Layer 2 of a small transformer language model trained on English Wikipedia (15 layers, counted from 0, width 96). Numbers have three digits each and are written without spaces.
Take only the direct path to the model's output, skipping the later layers: a vector added to the residual stream pushes a token's score in proportion to its dot product with that token's output vector.

Output vectors of the tokens that the questions are about. A number n stands for (n - 500) times 0.0038.
" else": 304398254728495389588538305599371486470687435026256512596698487406370437491708546466432689284265434491608323527703521745288547601425600615316465349543554626639286755320637689727579306503500609378338414283524520637445486304640493482267409476480393443536544573689533632449560255881668637491
"reviewed": 576556364664410407563296545454282650474787187465468510257361420479701535510769544458714467662471705333459485572336497392409503451557694781225536434333369817658433764349725474407517590488564447476528518787640446583325521632331358370622573676583736291702662304322455456634475399777523725599
" pm": 340410572436544480459658527543346437667608462336603489435420413636447629541714630381588641550529621262385539512556607547485718603515641552226576672573555525607467556357572721565508428504532615319257543316551637629400460435339443484480681465569442581449625391622549367468636238543496668596
"lane": 482467686512623551735601521567371849444706389524741584419427441588650500459370563632342438663427598376699571454305484527580604576394620766549365433473507575538413699488456462583449507503510330691493445444370480511498427352561298557524530486602569451435557592637582341529692481716549572317
" pandemic": 572727547503239538782637662544371515538682268369516648677335434572735439383530455504644519621343467495462393467499542278537796501557660618278648480540444352465361571625365675523802603486505485410254552606731602465650636764319337531526697471478473498620432237632671509596691385809438539249
" father": 419347385664604392554647516579376680501635510390295648339472478321431533627342414430437264383635581682492364481289595329419406507556563384420490494451525477455602488502572535486564316487491272282416516574545662547354397480502305339344484470463640646611414540407500520380511283484528457565
"families": 469369275509831649468444656591657495489791385321497672403458363632460327493632550697693367705355702680548453597310607597291638474641567564391593283673629709620454785318486581566458441489554430184193547571458432428647429333336443363393313788642371512457581759652343492556590380713595618306
"ution": 557347647565366199610203608322395269590703489699744588463450376691588531382475683813476524666466754331564467625406350392525868507483605422329568256464564484623309747438702688468537677499519549618420504589532491444550536447529308467205634443529715553596684343496713726700511373766565561422
"ive": 520352528539350294444410394470506318541582562445399520597361415663445528478526346527716565452646214384568529686474503367344617445584701428424432486497475404676472517636426569684504718510497519554416431706634589311520657400505444506429177424463386871471409246360359826394485455613539483629
"s": 552570411724557400462551568474794604265514658608376431391464561504594573503377401383500409609680489644359720412688430464693384734504672239610535421626613492453532146478292335435301446513461334738654617389358321344588302340729441595573467500432453679295415589256540633406293679374342472568
" Difference": 558287510602509567502495394400518531552694541588418602524403468455596508412523576430401496460549650549584396450547418391223747356598566691488537257500460694567544699431503501667657560502509385267428288551400453560543644485481415474616403580565342315533749477362559581525478329507563649413
" proximity": 588579430629500511566539677605629769677517362177482582441436489727586371673470512392537515631455438375561367538398530288616707373490663486240568465573429589460288790459669501756718479484505464334285539386547597538572439588498291349615558509481373486564343545451421617172649357785552592473
" is": 463672454658303480636566540651316390390423672460475422680530607336350509567402470366395623176435302608357504633476395429741368669446571324387422633509605547497662613426522302488470515514464557620645402407596470404459422336651344639434523317408643600329380447373525431585407671534633596554
":": 468659504301441389489438484435564563489641472689431439513562566443293796517476404334446548552552258497521640378552333268550602754410331300597675598779559492448596447237419424313343667511474581472537320402408426422619416473557575636483432539375600721578646563252489282526504621499573413675
"ng": 679281281598466354524753432322537675530587420524448504586638422336598497461718512463514388519412856363608548457535447640421385491554510417491385534642553497579292384476548540467492446508502608588231429322590467419467754432585521389534517378488678411534467519599480478480398446593680530340
"ncies": 556336514568348416697440443423616460614715671406419495555346386421292292634515414501642627915493742197409445630691502240416870457676582602356463549427580747633213560143659451638979665489509353650463500509413335683581501405736183544373437465482379688624447084516539299547609378811489686403
"ed": 635605573582312288454340520446525471286370380539286242293462412577581605450491356653382557470607319464451664531473486371553583461539606287469448751562589466553446350612424488495380703512478445639543498579483310493676381398380600358334331458409712775625515347325356767529368612490464516412

Each question shows what one neuron of this layer's MLP adds at an activation of 1. A number n stands for (n - 500) times 0.001.

n129: 535498648391483525517544509404506537445482555506532525525412503505407375525497557535448466547413531581440444487378532515403483448548435467552526525552504530478476440308554567634581578445793522406444503541487489463450556382527475494453471637526452577507495550445481417502439379466572582473
Which three tokens does it push up most, strongest first? "families", "ncies", " Difference"

n288: 464583515534455458471533512540501498478533518628379343519661509453414520368605529464497496488516501560522601467553393501550547514515481468534563566490428523378524437458501534402420483368296538543549500438553410481429512428542468563485517358417596626519354500534483473524380467570463362526
Which of these tokens does it push down most? "families"

n56: 460523493635431588537444592436535403499497609546420510446572547382514403536516477583383595524348466447554607573460489459530472564558562576467439429544463361614527527465495675451541639701490450501555484482623426519339450506516520552414487418462555459483520495536592533522465535498457497612
Which two tokens does it push up most, strongest first? "ution", " is"

n140: 483451418435484417486471415462550490451521454611488523509510481467510463395533576558535555472612515578537477378405569573434543553492487564393512434494571403474466446600571437450395503443604538542545501406483589504550550595434450595380400500617577518486478401409603581527445483555429634485
Which of these tokens does it push up most? "ution"

n366: 451508478442524332448377452361471458529498512351480423479573564497515445521407547641492482525513592483491457585444521569470603631677578587451507479511528443465314569381575460469545430586606671671523579354561487402538493499483647606500483435539516421419469499493548575629311411474491369462
Which of these tokens does it push down most? " father"

n369: 528478447547490445515486479506487542418566525538518576368518594523523580617548546361498571603513446457496587496484576458530461430593394508411411568553503469400591404529562443506531518467306481493440520550554473426485410514429509551563592535487487553447464488438528506480534503522465481407
Which of these tokens does it push down most? " else"

n46: 400661548537448465369509542685529518354529510546550516386507510509265545537528589540414529497485506477389594577567506496543388451549348505469450489519495482456611530469443539509395460616295443582551652574542515594615485384425499474499650434492484409509430494557503418624379510541516421599
Which of these tokens does it push up most? " is"

n79: 538391453522519459473525532521532604575442362537513552643321393553496497417539504557613498542509440531463447428534614545481541455479478522646604531441508504591442529497427549678491477413712419519504521485510541491536562418478422455539425589547490533531537501505449505462545459467693525470
Which of these tokens does it push down most? " is"

n376: 513593530528536424491593514471494482503519538502374396438594667451551627500353483406301473481587445565509504431542561536616422443403635442366540494380471496473745476504478497446534564300205592528534554435478405581509455588606563484494518475361517408513598578430392552439458639473406402474
Which of these tokens does it push up most? "s"

n188: 534425541595516563401556511541479632529591539520493503489406496553466265454418604515470388643380507482524331513507487365460530523505410492455502477461487561475514562434457558436586396377582364381592412408523384551554405452434454454594449591500572412533610566518434384490442426423578583569
Which two tokens does it push up most, strongest first? "families", " Difference"

n154: 493521477535565535488628485529656507565563499465570642499573434402448478495578651356569414484442582523503426488418488494552432510434484460518451471553540479511532462541582588606582472455705463626556509607575555465458511548526503381552475545740402428439521491571436551547517474522630454509
Which of these tokens does it push down most? "ed"

n145: 463497479660383598408554502495449549518629546540477521511359511576312464356531557404469468590560524550639364464511432533494504399529518596620503475441473421500542400474470662426597480323803376438567323505424506517332450431560494506568552601482513496591418549531441504456569399525563575517
Which two tokens does it push up most, strongest first? " Difference", " father"

n309: 473510458493606453473612670506524601588557445532442393521487627478604439608503312413494442482540498598502469654517536377426327438577428503457482398482543649521564622447434541378523343477454442414510570585580549450494413299507532446525542408547456557471373521440614448554563435450486561521
Which of these tokens does it push up most? " father"

n136: 641520500501481605499568522363583554510566511450600449407493611463589482460417419652372443643528543495573425479482455525630513555407547570639444413499470432546435470561422480465460416363797474555476583465452483495510507410597423475512407488493502478447458446516498420445477531477529455512
Which of these tokens does it push up most? "lane"

n256: 376557530458472376466380448646532619554436519558496486595588542392512637638427471504465426457493482518562485563452460514528338532535538447428539540459495486553622487491576571452367327389493638484400535567536620496587488503517536499458513285559562650506401497534553438627522536607432493487
Which of these tokens does it push up most? " is"

n93: 586604388518399428503591544561541614458480510523538499522447632421451464523439654546406523493517473554489533439465486342534500444580513515590410533658469467512594426356604574612543547554499650437560514535399615557575398356624485537458524650522484442563545442576577422584482448518463411467
Which of these tokens does it push up most? ":"

n147: 514404480458491380450463417437456536508493584625454468384638431544562504408471568530603500513509425520485386479458594466511546600488634560470502481559465488580543550510501546512394470549601557472547453466485504606435547607494443584553651535464583446620455577495587466466560476474563511535
Which of these tokens does it push up most? "reviewed"

n131: 576449528515452396448466480458553445458505576519490500433467604515462482469547580563564453499547540486455481270439465479403570642554507572427475489610497428510417491454459614478499569619412454450456430585495493528472521600425476617483426460687470514487508516493499542575484503513469501475
Which of these tokens does it push down most? " is"

n112: 461422510533448637459456545540418522298434394630578401502499465604501507517429470580465613488498448551515467530538541582471509387584577357505545529479455629391455433460417479562428605664351527429496622322470378535454458470423530580498540604443505553601436460484502407468402487575546420551
Which three tokens does it push up most, strongest first? "ed", "s", ":"

n259: 544417562548601598518539522497457594538462391447381479574489576405454570450471538506528456545546500535623296467500516511524594679487542368605426565567493432434463459572585571491506446382565502508532512639662505575678445488484532491501317489345586461559528531481466560491568398395468534529
Which two tokens does it push up most, strongest first? " father", "ed"

n339: 630594481592603448457508420695540518444525424426354498648424516537449450554491564517533415533463431455521442349590415544498504359424399513474533544513531491570459514466354464518349514351570392357526524528495427524426426532358338538418439503452556593536628456521530441613516468457614451375
Which of these tokens does it push down most? "ution"

n284: 456409373508483498499411542564435509508488403529518409490507680566545501477537526460581451549530469582521449490478400557517460383549523528440389421469554503541507459539500490484560529663191619430523591406525446532522428574461471702505515550515491521608383533426521484535515514489458455448
Which three tokens does it push up most, strongest first? "reviewed", " pandemic", " proximity"

n14: 441446638598467484453392386552517577363504578536518507588591390521438528345417505484338394457471606472446444350490366454496624559513431630422510550508527431410540566458468454444579510483460415474506441495551377517512498573507551371563497480652478498515535545508458499456453549616445511512
Which two tokens does it push up most, strongest first? " Difference", "lane"

n250: 530570677459446477557549551424434512506414486488527534507417531492460498540523614646366459460471649503386483436534436461500531556559532541540494613516538472270430429482485814496392424519450506471529542507572538359527532445416511446446511555360470515488547530536497395544524410488495519604
Which of these tokens does it push up most? " pm"